Layer 2 of a small transformer language model trained on English Wikipedia (13 layers, counted from 0, width 128). Numbers have three digits each and are written without spaces.
In attention head 1, each number of a token's query is one row of weights dot the token's vector x plus its bias. The head spreads its attention over the tokens so far by the softmax of query dot key.

Query weights of the head. A number n stands for (n - 500) times 0.0014.
q0 (bias 0.118): 598557546504726542542515532458484560430435537405478515431327490333334588495509375610521313339612522452371542462708466632404513492632444649631490489666592351367463718592326359334406442695366564380434414487519526374533503387624564648437589572441505755491590499336459633437541614597520414514418424590470525468671549690484511573403606693534456551511528283472399369507361475555384501477433
q1 (bias -0.023): 492455494564568560515506510451520681404679596479543601459452498493442547629317448588523467459461398466495452492426486446407521459512466562553488496525510402430504474319476552578584432508689399404459485476391593580533342611435535567518459590483411623561435466500604472440543586551523414588477423495465581625483482530333561469575435500550468499474368465360487560464482502653509464516464
q2 (bias -0.075): 479496449450568501534454523545457566521675502394512537383430467441559495576471459457519481517503450474546562510549495508543436353549472466384535484590503557468514427537443539493478508575554403574398461534441526594507411518447550534611539476503459484469523415484572515555503469474442549551480465481545399576435490565482528550482438560553563495479439528460510534464549546524478405521573
q3 (bias -0.260): 273297607388315537444521555606459565631623488563388530573525574645689476514406475453656680574387630547608411514314443412549490500351605292381528486428489556623434251450663553743567390490646343632492385527517557595415514662324488466658400518502546398462395510612634325496496440436477604449500460492531371570337410309486434551543399507453618466492334631501600637529705421479631391599698
q4 (bias -0.395): 401254550489246434387477424725512702520437491568362546558530701482597336480537524420612667588431569560672526624220425402676469564320604586478491506324422630688378267404736442723613436545625502629482388467483506485294376581387421449560268556529549459625494430729662268632409515349484701401502566512619213497217597288517429610484391392526537465459516550472582503491532498515763452457808
q5 (bias -0.126): 421422527362359596546453484541442490600508527647336688525399693696616428459535609386470457574410461627509582517466598567467442493450558490374430446589446464532408225486548720576523475422475430566357528557544528555433511514418626418571455461533411369541365509583560409475529367404506468467500506444404435600251441408622340606629403416557597503609483538475525653525539529523578507543602
q6 (bias -0.031): 655317749605423386452523509450557307684510535524312649628475443564461393424569442308537526403653684662425677493474519413609333436510621513583502318652447493545443409449498459517403594651522421438641422603476437524419389400676301347473522616437490386541552395541491522553590512494577544506389398600653611425646500572596504460360511668670566666386310552413452604303555543492334662212423
q7 (bias -0.056): 506509560384492458312610562577412537393534546583459638638573704649627539477516571613436323444388561330649328545329587469234552485550426486560460622569477479520438527687471553503565799452418420529385554473268475608545337636525360382560502551443448305555494511474594621410682515603452477529243615542513501426554275366432591396748438560374310425606589494463466583626468456339271577477586
q8 (bias -0.002): 399461586490510484553438441536322686648348509657490451565429581316505510653419666694441609457484485429433385462473593463492513387415654501383422536523577347598405698444734583621494605501403515428584443368660538467516359543635623609400619472550631569420534430530536334482548355476490479504588415371371478500538653478407620554211582446424419618489468401497519381502524480431490521494417
q9 (bias -0.024): 674521534553447395530477518410663442279470635418515588464513619399567455486402616544646531464465504352511641489416379387432477646449354483604538450368320409535623606385691565475512397465321504762490363417427322569435425632521525653514525611364833308538603442441472509491545479688745386421420608497517495482415601590553409432638566461429604515624271417604593544462428516452449481498693
q10 (bias 0.013): 341493511460653416379376432452460520461556595622444501611598447244518419657482564688631470525618435564509436244718393476663616378483507389467438351678445179468516506566404580474474600488573513488561331572591394480519485450538580388619424477582583502524468472498511499403514515642461452495417352656609407467612598577541312658455581629294372540437565400390409541621534542680499521538522
q11 (bias -0.041): 582541576513468416370485420484464360517623391517637557564290346629492509540414447287630359593473398468538571554453397475463511592496529331571348569414425376633448592526500487566534727583339594433443685339584504475594545314557834720323463464434521527624420511348554395547544477558581653339380433643432544464410508560319518624454580568422476445509409493549706553525604552487686443349558
q12 (bias 0.040): 514489626302490268497542770433520518320523550552478486622402540450612506440503474529585403449530449579523558417478553448470685627377791591552378572354555223392430567447682499498604498427375654525587495674561552682631457496527444495501343522502289410425500548540480537505614366523626380561501399610599496526452445486419334373409399413515545637439319660536577489431531629433551490432360
q13 (bias 0.043): 381409669535525702323604621500436380620510385516570427475401572584594508557321424440329537467504618351457510504398383549658435449505388630501607441600371383427487378621500398533501417589558403582495565533526494573480397410650420629404460460309510320452236446611596535729587439547567538623656549526565317475427671551608482408428412464676381510634605505568502566605407386454405519582576
q14 (bias 0.021): 612630431623569724478471528364611488424350647479347717460491738573491466412378428532484646583642520397630456645594367588449397435541511411290481490437467380315317601454495478530556604661455505464473634531417432512471538513348619528506519624598370502316411371298610307357621562344643342540540408436460319537545515625514509553544428621540580646453546509337505410635573369447614537408583
q15 (bias 0.036): 532563620550486403446753413656640584441369460374485480492552531406468485518570409551559529516651321453533503346538433772644547508426615400479549448309448519522465296633376461573485437590356477510612519423433703546483378672471547425602503400435308460405495444396633745390612389442612702557635497471444555449493482422490551620530518493499599570464641492441529325366535379507366484388390
q16 (bias 0.073): 385375457532392385416445587671506553570556558735477424619536263549467427566550499643488518523485650441721722347390418579604500384484467389499681390638472429488538464511449518410562538379344405810492536488438538593357505546613368442562439341663492557440472579420648491406523355477649721501161538546366614423526557418452552453479589436399497347450541425559687404656532562501457284667532
q17 (bias 0.009): 574487414541552542501600554465397445327503498470490426360571380614417460498579623428311431535430621530567454424343312408570672421549552292429516556314737594441431546409661590566478485509529505394455413474633601341356617561425394422436423425528656599700559568529605433444633390624592463644307611700605339707477558368379324534399391394420488469689617440617619467608562407556443552545599
q18 (bias -0.090): 530543358437575361532481496382418394383304419586619488453386695514663495522461466529404500504773452642663358445377373528434458575421266458424545585609556621462520370635449472407472496441536578489556509317655578391370374718447567564576528505493362662400597482591480526389595526501580613731451338569755542469487451682526661388404492290574710551512592456483489346441519503354580472550438
q19 (bias -0.018): 410449551401548311338435358420496369403609773448327433430539592269594445380550689393599519527536561364453394354427589457543592472580531610494576451580382572480499351589604249559493404562521540577593513564592629441584564369451351496555423410591411694434447585621563527708430666562487573286606451439391402492542522512471538626619427443365466596491376558611656608606569451536195687593454
q20 (bias 0.017): 742548550503619442417438360474414567383435659529445453373615594530549630536578267439470615467574587553403439432388485528705391575595390608394311550665329489518551477371273493424572556519384585370275428508506593634391443480544599456379491503539585563305661470579437546800622438357545637447592541460545585643522519590380356585422349479429488470496508578711251531516341555461381446582573
q21 (bias 0.037): 723475564498550487636551340521523430429441466616479310617352441601477396462536559599565654487480518486627584281357535594455536581604595469506372584541471480393491498379526447430426510484477253526337631476487377694482730491750637592335453388491420441591701456497458481470341420472210231352722428567512602621471338559645605440422370589359583555675608455421541357501422502579621528528643
q22 (bias -0.007): 549679325299640489742427429517392486393435387498435463465597484448628524518557590572404371470481689652499372531690473493481579448416637430294622434569478426535508584565427564386472596674491477657483524391452466542352538515593467438410527479615511473419346627384509569655394598203499380621737500593530534373445511568546366478443443647492347468634627529556526479368428544355523542584581
q23 (bias 0.025): 496686502566488483414602358492423538532382505537395576488284427566403403524281613288595640444519612526353528311537684365424616574255561461374637352456516595581757419644583692535457403411569420393468394419438502400693506640469590438493647443446494708521530297616741467566467574562568585777600579471359471615465446548504321482607286457410437721371630548385413532476510523549537450456482
q24 (bias -0.046): 564580514498506320493525574376451513497647652512606563455540542375292465435454765387379358456516340465643493516622456546527515481520602456466561433485617384390514624569439511483463409628618386602351508612397549592696488527518685534473566537533498567494696453443471618539318596616409564461348505684501382362568463578358449639429412472442405660313429525350425390537531354581567387579620
q25 (bias 0.044): 715472600481426353662415598482592522624525351609356587526400548355305605505572415403546520495368432568461457452490463674434639520364504474433518377595589656475467669546576626406450454508419489625485662594515455379393432379484541537445602519368612454449554583533550327419512506680547441420635453421580373344558458454398494611560631233482469488280670654425492572626338374637445590493615
q26 (bias -0.003): 579504436489387713374620568599498460434473476502557415490469538466280419532457520505503572378469536548604503378433513477348448518534518394613566305460436610429606378481514461518510466645406503397717469727592648506453406373531689415447489544363549540515482755280650596480483703516586369321329424460519599622492482428490498521433543556512482225654668662496335402411576391581492539554676
q27 (bias -0.011): 562626371529449459454502394526579656607390424552383504465501443390548500744568426405391547508220662424589421549554592145564334418549514509560618540564578461347567554430523305564372477604504701547408406595476592544520399591384556559479450319601594569567605463542470627363470539481562561392683396540560579465492572558453464425505392593599394597531576455451412564502486516459552467506468
q28 (bias 0.011): 398597555496603402660336489625359382449312595488459688630526526606554491538526336493356490522626500380563262560389713502382592433587566505485521445416559459492673370412470456670659391532485500465384612626647426445345632576646477578284472499618542564529672439361490442525499443476522589353571461354456430461584487410412485513414411441709381584613416664494442416510571571459576552401556
q29 (bias 0.003): 408496461380478440316447477590625705458465541423544565478448641562426689543429549555562383558617453660356422617526644552548484569509237423485443445435550391503365535586704630502460359469491456599466519537679518343503530601599618474587274461572425537441496642546599467655576633420624516422406336524484572487736424708503554380348410422363330497562353483541527552537441501472517538382289
q30 (bias -0.025): 556490648546534481485387483646497523414616497402522578326559541536520585560445281422643651431511443433411480443551455336627410606428570405440333527585708374578513481383582348300409501382567442512491686464462456528598513421441435532417319479615626561421365655306668600480549559503497480558558651643464619532454465405433607608467714480677536402493525497450409474526423462421435615531501
q31 (bias 0.017): 501563465532373569434556537461412604463523507414671593357422695502422519604612029478521658425654430346594568554381628655369471516510457665445458319385430687577496692650527488657390504553498347504420470434479378601460420505470314506542473505388547681561399588548571483686604309504449476491444266642501450471578607658346347669503475480576418397465564490570521470448362670604524586590353

Each question shows a short text with each token's key, already scaled and adjusted for position as the last token sees it. A number n stands for (n - 500) times 0.0039.

Then comes the last token's vector x. A number n stands for (n - 500) times 0.0097.

0 " School": 581473320538335802497543503463506442576513469524527484503569574558588480474511524514502490475558
1 ".": 519535394567308739514565473537505466508508528504538439454522467455484529500489516470474513481538
2 " In": 478577262454293864512567503466457454563559531420490540481486547506542475454524549551536510437420
3 " ": 458462361430307864444495426497554464527487534524532424443549500491464521514506509506443483513519
4 "2": 469396379485366773484531541482517484524510504527541461463553471486495547503461499558514505453532
5 "0": 515465426465364752444524477489523537535543524568546443465507494522508527521506537527545495455556
6 "1": 549525461446358733509506453435513508503533480561526433457484521486513563477546530515550521488561
7 "9": 570468427437351764475539465426526501466567564500507456457514526540501478467484527568543478471533
x: 495513529376567447476476625452533314550389484602546388419628557597399502586340543537538546343615517531522511497498586350391537391588487412431562508415671513437642652476434587598457458425430545426606570546514501479517673402641571615381601456391521438536468568340462455436490363447650470559531488323402544465532487565434519340557540423483690558561592465675551676437436300513346472604345
Which token does the last token look at most, and with what share of its attention? 2 " In", with about 90%

0 " us": 597537243506396815409506559524503505510425529492479567458496455460532476574588460519421526506502
1 "ing": 518579344516359760464511467423474499473455565529488513487486461461462478518536464524500530485523
2 " a": 490565267442335857406531526467507457536539454498486447457521428497469543494562501555470476441490
3 " set": 364505240460350850413515508472464486553499547526515493535541522426473550516528465429536507487547
4 " of": 411470384512329734420524498444518483528500596519452531500458444503434531449548490556471527491517
5 " L": 590390265378327862506501474437508511494564545551507456526504510449459526455502446513492503502565
6 "E": 629450316384366809563478463480498546406565535560474483480557523443461566492501513505456411516549
7 "D": 606599306338375838523430499490517536459485585528498490444517514550433517498525541551533492463521
x: 461581466443556499522437613391499370524572633625476433448624612567495518543451371431543445415631440511514722422506602235520556253518351324542611428546688506406520540485476600569428491418541520293610680642517558524407472414566556610410575370528507426460464589402385515532484444458627536525513438302557425512504616522466515484591490428406645532597575484540483631445450459512429471539328
Which token does the last token look at most, and with what share of its attention? 5 " L", with about 30%

0 " |": 528465413558299765440528465516470502562534542505532447474511472543477497470465492516466494512502
1 " Y": 515589262474319848468490495472515519534442457459525470470500439514490536531567485547494549448521
2 "es": 444576276502347794490521495449506455471435496486520471503473456533501439601504481548485536481487
3 " |\n": 463545337450283835465510505512528503572509487472584543425559477479387572497483544511505531500474
4 "|": 464474309457293843506517492530461535539557542509539465452523464489422499458454488506462502469494
5 " ": 531490385413290859439467422520521475533491528526527409449536495519458511490519504509429478533496
6 "2": 599500380456357778474512542508496511520493488528524454465544464494482533488472486567492513479501
7 "0": 532505434436353764419506484517502557534525507565525442478492490540502512511523533536529497458523
x: 540568463312560436525492581446526249565393506598565485471595525632307574571364449538544524535656496569510454471314621354484587453616538515403596572380625460384599654441387581592365546576433469486629648545525482566540551402553511530324588462486528410492417554428450498449482455438592489530481523321445569513535471622464479295565609267428588604580543390626579660364442387533337475564403
Which token does the last token look at most, and with what share of its attention? 4 "|", with about 30%

0 "ate": 615550357519366729423536510496432491458522432502393436544505405489530482431510564494531511488533
1 " out": 562650195502341884501595583455434534459561447478490487499523496475557480528588524498527508462471
2 "d": 366561360485395758526486471537509496490482538459525525452518555539421471560535545454498514442594
3 "oor": 340535318474384741509478517445489536532533491563472426483495536508498464515529432514538488475507
4 " women": 431406280459322848445550542430507549549474523517504487486516386552527432534584515509514517499462
5 "'s": 479387303433320787532613503417504451532464477477416446435471401451507479428531422467541491483491
6 " football": 567521340425312788428556456517471589547513513512486534491494470532550479498532497423424482504535
7 " team": 568576320412322761484572444507402496553540468506479568512568422547506560583564503423534537500492
x: 447582457495576565402500728527467340632450585566576404471565576530506578650461402397595462469475585559492642322534557340417540502593479495419534487449620442383549615468445498402416502482611665389601548564413375535492596448592469538472587424510484484439441385508436544553298526511427410669502427361446563447660361586551514337709578520497645522530402397572606525234517558518443495436385
To which token does the last token give the most attention? 5 "'s"

0 " |": 528465413558299765440528465516470502562534542505532447474511472543477497470465492516466494512502
1 " ": 491542373478303854422469432497525470552498525522531415479543486532463497485515504497443480536505
2 " |\n": 498575341469289834448518531524533507576509463477586544440551469487394551474490546504505526492476
3 "|": 465518314476287844485523499549459533554562526505542471462520468509442488435453497489472502453492
4 " ": 503451386426291857425477446529519475545497509527533418467526487533474492471522505493442475518502
5 "2": 559418376458353789461515551521499507530495474531527459474541459503497527480468491554504510465501
6 "0": 527481428438351771413509491522501555540527499563528446485488486545512508506522534527533495452524
7 "0": 511476445447349754418509485510482552536523513555519443467491494551503532519529532523538509447528
x: 537577476305545485534494559416530222578392513591584483482576494639286585558371443536542530526691530571523438467329617367458588468617536486415613573375653450373608642441407592583383530543430476513619631542523474524548568389564520536356585475477557405468420530418435466440486442425595500528505510367458594510533481621446469294559610292420605617583543380647566617369455382544345476559395
Which token does the last token look at most, and with what share of its attention? 3 "|", with about 40%

0 "en": 614528322533341843491575448532497517543473571463515484539516520488475452577562522500458529449554
1 " and": 537499390558271797460531465516513508512521533495541493470540461490505511461489480475514466513457
2 " the": 535561246439306894506539449478486478522514475467518436527473460466519507398463459451443490467466
3 " second": 394504263459335838473542485542464533496527431458480511413560425552449483444516454447449517505454
4 "-l": 407407214424314869520629513489558549548576542533510449532455558500435544438512564423464503543491
5 "arg": 613370265420356795460513499520470582468485529471461494594523521494422597490459508472479542578546
6 "est": 637522317434347793448500477448459454467441543491439561542560490575459505553519587502504511501595
7 " is": 492487351437274772415611468555491479514507488504500532470466391430483475449497460511500441512437
x: 436549492637619502481498673379589503608442600487481395520604473651494581625351375442448557420631494555479663411550566357453546486532518421475589490545537471407434572531507582490382557451492443320555516539411421663356581507355502487589561318459503481514467556607438408458377525381429501452469478290324634473558348572438434529594672577548574678656526511579492568518588458543427443528225
Which token does the last token look at most, and with what share of its attention? 2 " the", with about 50%

0 " second": 597514292520384774430551459573471526469476427450448539382539447561445493454536486457428506523455
1 " appear": 497536272469358861398570548536555513500452510426421562430441425552481637508600480491392515423505
2 "ance": 418630325478374786427522531465436572523429456522483502498473428489413440549584449504476567452504
3 ",": 467523425501297770411540491490503473528446513446530506443515524480428525472546521516500524508498
4 " a": 445470273392310870379545510496511455522533436498497455459512424512462564483585534561467473427466
5 " ": 532477374402295876419474425500543477515480535525519420459549519510434517521521499526438485515503
6 "2": 614492374438352806458519540514500529518490487534510454481548498483445518497479478574505519469515
7 "–": 569600382428312806470502494510542539525493512533600461481510468484439483573532559475459500507546
x: 584449508412550382531380656583514484466500571608522439438537643626412616609411472486539473550576406606423562350539535351445589519614431438413571483443634460350685636510457475632326598485509596502607588529318450658418550439574365575354637362603539390555523545458521486580400509429531364477413396351384415594482442606537486428542509388561552517617461464495580629342486430551417330568483
Which token does the last token look at most, and with what share of its attention? 3 ",", with about 30%

0 "a": 535508380529361714424491450523519475518540476490554560476555470504472493499490529520478472554558
1 "===\n": 514543450517291780447599459509395500529514558444565499406494455573483518440472547463494500490525
2 "In": 503570274482280858474616525494409485543523570407458544508454509516538523436519527539529510437388
3 " ": 466472354439292879444500417503520472534509523515515419465535494515457518497503505495437459523503
4 "2": 461400369482360781482534541484496496528510486516522457474551463500493537502450494556510493466515
5 "0": 506465417464363754439523474491501547537533515555529439468504482526499528524502535527535488469541
6 "2": 551501386439352777468528507450467524528548491539513445479527464516502563487480543546551530487507
7 "3": 536560407446368752493570466432507535450506539514489426437528467490477509523453519542485518522551
x: 430551548430559488577531608397490345645382538645573368472548597589350569538418569480540498370616609464501528370509617420334512463565427425455584526437625430505643619444508568574426547471494581417602654571470562496452636418548514581392591392454526433552491521378386457438498363459620473501612469380438588465471458619506484365543503451390585539665529458690593610346461323530268429579260
To which token does the last token give the most attention? 2 "In"

0 "c": 579582363504413722412438567522591517442448487472461532490558517520408484618424486590503445432520
1 "av": 535669347490393759501474452493564461462495529501472538517485538489512491609451500590491546484464
2 "ations": 449582315510342769492560493443499525524456453570513494485522446522498449482473489523507523470513
3 " and": 476529385541269780445525470507514516520511524504528482459541476499507511462485478489522478517472
4 " ro": 442366170423315906451462553396554557525459540553447563484565518489501492565496513401463442555534
5 "ck": 610395344430350791468523528491519536525464480516583550485499522549454465505568495393532493404496
6 " art": 572483272402315804477548519463552498551496491545491536460537458551466506484630458421441451559485
7 " t": 575574241345290872483490473453507571460519510565496522399513425527489476512519526482452516500477
x: 584567502415660448353473623310451537585463536541388464451587566553549483633454392512564490519532364519457781312555660403466568457585425365463573554449637446333494598553437461726465548509586508418626588549439531538481546495538401674425534415510574379490440436457505553588382590413583581448543493374411461443457378565554392424569614423519565559479469403605551565408528455551269340546399
Which token does the last token look at most, and with what share of its attention? 3 " and", with about 30%

0 "ilm": 567520333546382714467585495569470459519429504519574557495504476518393569501501495475437531449559
1 "ography": 555516381530348736445546539506505411527515521535540512468503566568496497474596526495511562397520
2 "==\n": 459541452506292797445565468509411522551520591470564470418496465569492530445483554483518523490549
3 "J": 359426313440373770424557469460564525469443529561590464529456489511397524498567543549470547516605
4 "ac": 443411303428324832488594466551517504425460480485599597575578482502497508568484574511458537453491
5 "ob": 524448302464363780519410504468549518465428499457527558566535561510451564562491408520401479472503
6 "son": 587474324465324754478525440442514514533552505521581537478508499492517471573472471465536496484509
7 " has": 532491326439294794479569496554485537576488462566566562455476428565501405469499470442457444504394
x: 503590473610572477551396575394508537626509507540445460495564398607510613544359317448534483397605619512489567414615684338465589670599471369381675473419529433424468592535622520534427399504469457331520581505385339697385491479474511507479597400471575468541427448598368475462387429483495521311479570385466493473487328652526425444556655486508539623571453459686584606534617594643411407472497
To which token does the last token give the most attention? 2 "==\n"

0 " ar": 629543211513361870514518518472517521475640487470427501541531470486458504447512569516466419575537
1 "r": 478648383491393729474573401454475489470612540521495494593520504506448507542476468465503454484555
2 "ived": 457602343551340728435567474479491503476478537432462491473500435496512428508559589531555511484539
3 " in": 473529287484300811455556485520436484539586542422464470472488438505507525490580507537491487492473
4 " the": 428493247382311884510538441484498474522513461457503429524477459451522514413459467460446475457488
5 " ": 538484373415294864449488424492542465529503536511521403460555499514460514516500490505452466521507
6 "1": 590520441453345762520509495500529493492488465541525425462514521485485520473500457521498475477526
7 "6": 523531414438361773475564514466552457494548525488563408483504529532475440504453472555481500492501
x: 461542535399688429538389602469570310593437486596588506436574575575352557622394543509506497459601472462551503475422525401304629447613476414452602502467563469477587644454379602564433579493462522369649637581542553578488610425541464523238613484411523394581476537409461462452528366489612510505572521360336556495468498628461536435575524324444557534570513448686538630482476316552372381566230
Which token does the last token look at most, and with what share of its attention? 3 " in", with about 60%

0 "ior": 629538358519380714515512474494542521497556519543401480547446438500480499503494524502539506483542
1 " season": 535606326524340774438609469553404463551487458460543581505528502514544490547543530467513603438486
2 " with": 497582298530287820455564446503469523505486516484535507566454456576489478513548510491519507531469
3 " the": 456559251409318878475561431486460479530499460455514441531452471450514535406473483454428500473473
4 " South": 447401275454339822380549527436489524555542529519462471496556500519494544486501514488496432516511
5 " Fl": 668412231401335839404533489518547468510546559522542551561446467457464537487500491488498496488505
6 "or": 596489306449297790406570504533543467557486538506512477560484433525477423557450573525453561503533
7 "id": 538633412431361733428555560552525547494454509469430538478499449433407463452449436439461535489491
x: 411548606509629444505600564430509385543521515613567391457564537552360627630367461437459352431556412454488524217574578518567512421575387399572486424519593543457533778567429507477358523593581540362636549539476662504536606418520479647521563410457494462538587513457457482432481484454527479406469563467333500551495414694557421389580618359451462682590662352617540611462391425518396409448298
Which token does the last token look at most, and with what share of its attention? 5 " Fl", with about 70%

0 " High": 645558195500347867485564553455433458514502471583409515442471545442499510469429493555496464439521
1 " School": 568555308516338803506539511459511434582511469525528495508575574562593488483497515520493486468557
2 ".": 482541378549308748519565478535506464512501526504534448449524475465491534509480516479471505480531
3 " In": 420524262423295865517565509464459448564554532420489549481487548507543479461515545557531507433415
4 " ": 507449365415304865447490429496555465528483534524531426439552503497465523517503508510443482513513
5 "2": 568418379470363774484529542483518485525506503528538462461553474488495547503458498560511505454529
6 "0": 536492427455362753444522478490524537536538525567544444462508497523508528523504537529544495455553
7 "1": 506554465440356734510504456436514507504527479561524434454485525486512563478543528517546521487558
x: 474553537405530450502447581425565354525415509614619468365434575642352651481483577523435498444643550563535488467443609367385525364633412428349595463393581500443544603456488533649463558503546564491648683539459465596530596435656547548341596471485510450546403549306425488466551374484589495448585466354406652539470541564463446362514590380369632628644554362645520557338468349565381455550316
Which token does the last token look at most, and with what share of its attention? 3 " In", with about 90%

0 "t": 559495423505391708445511470457533507443529525463511495448517486461468467512532498531470527500505
1 "ual": 541597354494362771532474476469535540487475457493495477558456469522504450458470438486531506487503
2 " pro": 371552211443348876456511540407530516515541480505463556525583435425515545590526485404390481478449
3 "duction": 391495287458374782440600444527513481565469494543509573524548553506508489530524465488446508437544
4 " st": 472387247420332842486497560474571588526532517459456524398419487474482484550601509422494492478583
5 "age": 524393329403359804442516474501487517532510468486460513517485520477539466519568489583548501434543
6 " in": 532451298400296822439535527526430504540555539437466494471474445513495525492611489549495502465449
7 " their": 576488268330304880544488461480527456544442474465440493466498411510503552472572433455531473445513
x: 537635476465553502388386736426520361614491619504520557409583507646504564544465518416509496547561528409546641361553630526524516250531454406425584511529553469546538576494429560598396393377533481284631510583299391722476546449529559595592479402534520434379429424491560461556361483505496390486591444313509569469622378654490517507562462396400667604585438421695524524448552461522473388425400
Which token does the last token look at most, and with what share of its attention? 7 " their", with about 50%

0 " to": 596493289569306832488576402491461533496500544492443490452485471505499432508442460558461494626487
1 " imp": 420580273528354812463532492490472481434474517563555524532428508589503488563458508525418474512505
2 "ro": 401627286494367806476485474441499513520492561531407535503579533433468544595466525524451472525547
3 "ve": 361464316512356792463549450455479491492424506491405539551537476514493513559461469566518468501555
4 ".\"": 489448401525284762496627496417462473483491584552535521421576448509464558495500551460491522526466
5 "\n\n": 512449351452272846462551487517449491536501565503548437428488471579487483474474558491496508432515
6 "A": 650444294362343830486532488430532496433552511525519471562510452447540516502492562552477553493467
7 "fter": 580566306428288777440642535447386491498471508455482603486473429533505459500517523518614555469408
x: 524658420546591514439335812382416430568466472514664391473519547662458529607542407416552513559547631476475494320516462452423480387588401336447499525441490418401456744532381529494438593428568496419746596638439540499584497457579438503458612288452449441509413464409426500479516339507539464493526489342383515480518513702426521507632499589546626562538505591497544598327577521594468505527350
Which token does the last token look at most, and with what share of its attention? 5 "\n\n", with about 60%

0 "est": 611561341553363776451508471441464453480448545506443559541559490590455495550510566481524511504603
1 " (": 547532374473294847512485435479537485560517517503548509501523508508421494509505512514469465489543
2 "2": 448558349493347817493501528493487501542497502531533464468552471504500527504470473539499502461513
3 "0": 479514403464349789430502462512494545562530526578528446469494498543515510508519527508520495475537
4 "2": 482463389458359782464519502451469518547547505550516451476529477522513555482485540543561542500508
5 "0": 466480433482371724451500470469497554488507546561495441431513504538467554540520524518540501481544
6 "),": 508450388470285776413520472461546485577489533506540531426533480545428508487559539497493489523500
7 " dire": 547673260315290901424600484424485473518572485540506564443503507451560548532542512425517467513493
x: 502604520412549428417493715447546559550516491449532407493504481550462494624478456398523531530464471633435599468452568514506405401570436440475430489318626506366484497434465425584421568494605584503621599420401477597372394490659370534477596283522590370573512463459454552492426427444586526507429482403425623451564449666489516532683469338578666624560459339756603557384542469655422444655285
Which two tokens does the last token look at most, in order? 1 " (", 2 "2"

0 ",": 516480432533294773440525467449511470566493527456549494481536519474451499461503530503501536536517
1 " in": 538501294526293821462540487500441482545585543434486471482496451511503524484560505547492499496454
2 " a": 494563257446305881406549509484499460547558432482498433462520425507472553480570523556474476428481
3 " ": 467477359439297877444484419496532473532500537515517402460545505505441520509512490515445477525513
4 "1": 468407428465350768508498478503510512497479469541505428456501528468459521471526454535489494486546
5 "3": 540434381448368786485573452475546523474513528518500411458545492462488464519448507566465511515548
6 "–": 603500385442310803480505457500531547531533526540596443485493451483440488557525572463480503528559
7 "0": 525493415462360744444477481494501539513465528511513455431553500502495567568536495535457506491526
x: 511575517293575513534473585420545229578490489572527429500560575589352600577345445636539464563583524511500577433384607405453586534530462513407617605394533402428628629484386590558383546533475441471610676602394478483484610475505425507485613367535654396530467524410413446480408477449586438543497473358448629490529475590483457276595590341382605569620507472627565621282470343500367432598439
To which token does the last token give the most attention? 1 " in"

0 " who": 532454321577279829512565450534435492530516497475503512475594487438473454524507486470531463533462
1 " ar": 529613204492333896515539487478499517477644495471443499523519452492451497430516576506463418607515
2 "r": 367562377484378742478586389459467489466612538520509489585521492503442502539481479460498455496544
3 "ived": 396534328535321751445573457487477504461481537431467486461497424492502419503569591529552498507508
4 " in": 457502286462290817461557472524429484532582544425466471464485431502501521488584511535488480509458
5 " the": 464433254360303888516541426484493473517514463458510430517480450442517508414465472457444468472481
6 " ": 534520379406289864454491414494538464524505538512525404454556494508455509516504493503448461531503
7 "1": 534585442446341764523512487502528493486489466542529425458516518479480516474502460518497470482521
x: 465555568439565405510425558466538452504485501598575388316488610556373637509421544553444419524570498520498546442438574379410542419561413448403608499421482447517568612500435522642455585600533523395665699611406487661532551531614431514366651423535563418599465553388477499482478413510561431460524485281325658544415509604473466409557563343326608582665566412614533653317484353585351399568325
To which token does the last token give the most attention? 4 " in"

0 "ich": 606532352572372758498479537473552540508499522458568489533546537501488506491506413458522441547514
1 "it": 539622303510380820426501511561563524512570549486486554561548498379385421478471513562487492455569
2 "a": 482525385507363707424475459499530479517549480500569559489558481494461488486486505528473470546549
3 " E": 403492269424334835488476490474536500481596455521506535477574495445486534450539508490436472490548
4 "ag": 482391288416355800444507502509582509483516518445489504622532514484467461547480475452498534453501
5 "le": 550395294421352761438522490498502474515527472557479533522511473449479531434515561445567471487537
6 "'s": 554429295378304820540583504440522452533463480478450501441481394436510486415510417454535493465451
7 " All": 558614235307296906525473516506503477570479537522487549465516470453456482494458523430485498471518
x: 519586556493588368373505605544427474593591473556595432401556542575464653632363387470547400495503592423593530273490587494472598373521496315404564443521606478363538598511372553568467509444477598285672529441325528594346549447576490635461503359559560313512632511456391482474377517490547548531520422357529521496443549539538460590653475463438644584558539393617553563464530540647226461460508
Which token does the last token look at most, and with what share of its attention? 2 "a", with about 20%

0 "otes": 547518417549342698392525549465424514542547478577507473535505477614535477426554545480572525490510
1 " |\n": 559522363477299815442516530513527501584497474473574548425545466491404578488503552508511538496492
2 "|---|---": 475522424464359778449543472488564530473521500498600516450504536562380567484553617524356524574580
3 "|---|\n": 506482391475290782345568522506420532598530544406481509499448478576409548465472519497508519465467
4 "|": 472471324471298830500523493527461532565569533511552463461524452488421502451447484486470497467511
5 " ": 531495387413283861422483425526512476560507516517528409464529492528476508476523510481435473535502
6 "1": 576514451462353735492504490515509515517483450537512429462496510480497519456529461515488494495526
7 "9": 567479427422340783439546481457514510522593528503525455511501513545528436439482522569536472469511
x: 519480479392604395498479627459552370540393419608602446442646552601378480592353477548566537423609432578517461517409569374413555397591501447380612509394629519437594685469383545616433519496406532416613564517544503571523609411644567594325601499400473459543455617385499496434483402384632479521483511300341546492542471603465516343554535296488655526564560456658571681454424332599340477595366
Which token does the last token look at most, and with what share of its attention? 3 "|---|\n", with about 50%

0 "ual": 617516362522358762538489495467505559511469437496511463572452466536503435450471443484541511483511
1 " pro": 480648199475351879461518549415521524531538468507466555531588438427513539592534488401397481466461
2 "duction": 436592279482376784439603447527510486567467489543511572526548552508505488532524467488449510430544
3 ".": 458514393556314727516551488535500480517499529501529448462525466464465532518500491480476509480538
4 " In": 433448272410297858508550529466456463574548550420490560495483534495521483471537523557528524432417
5 " ": 539474374407300864437480437498556481539480530523525428450556501497452519521518492513444487511509
6 "2": 601508379455359775478518553485521500529508496531537464472559470482486537499458487564512513448516
7 "0": 527518430446358753438514485492527549542539517569542443471512495520503521520506528530543500452542
x: 549564462316569440515471611464543249559413538570555476448559523655310594566361447534530542512642490578549456481325635367476589385591525492408608544424608464379591662429408596604367561546431493477615680535537501551554567416538518529305591434493540433492419549389439492445496460480600497542484520323464566521532469602486493299525627264413567597582556376618559660358455364492347473570399
To which token does the last token give the most attention? 4 " In"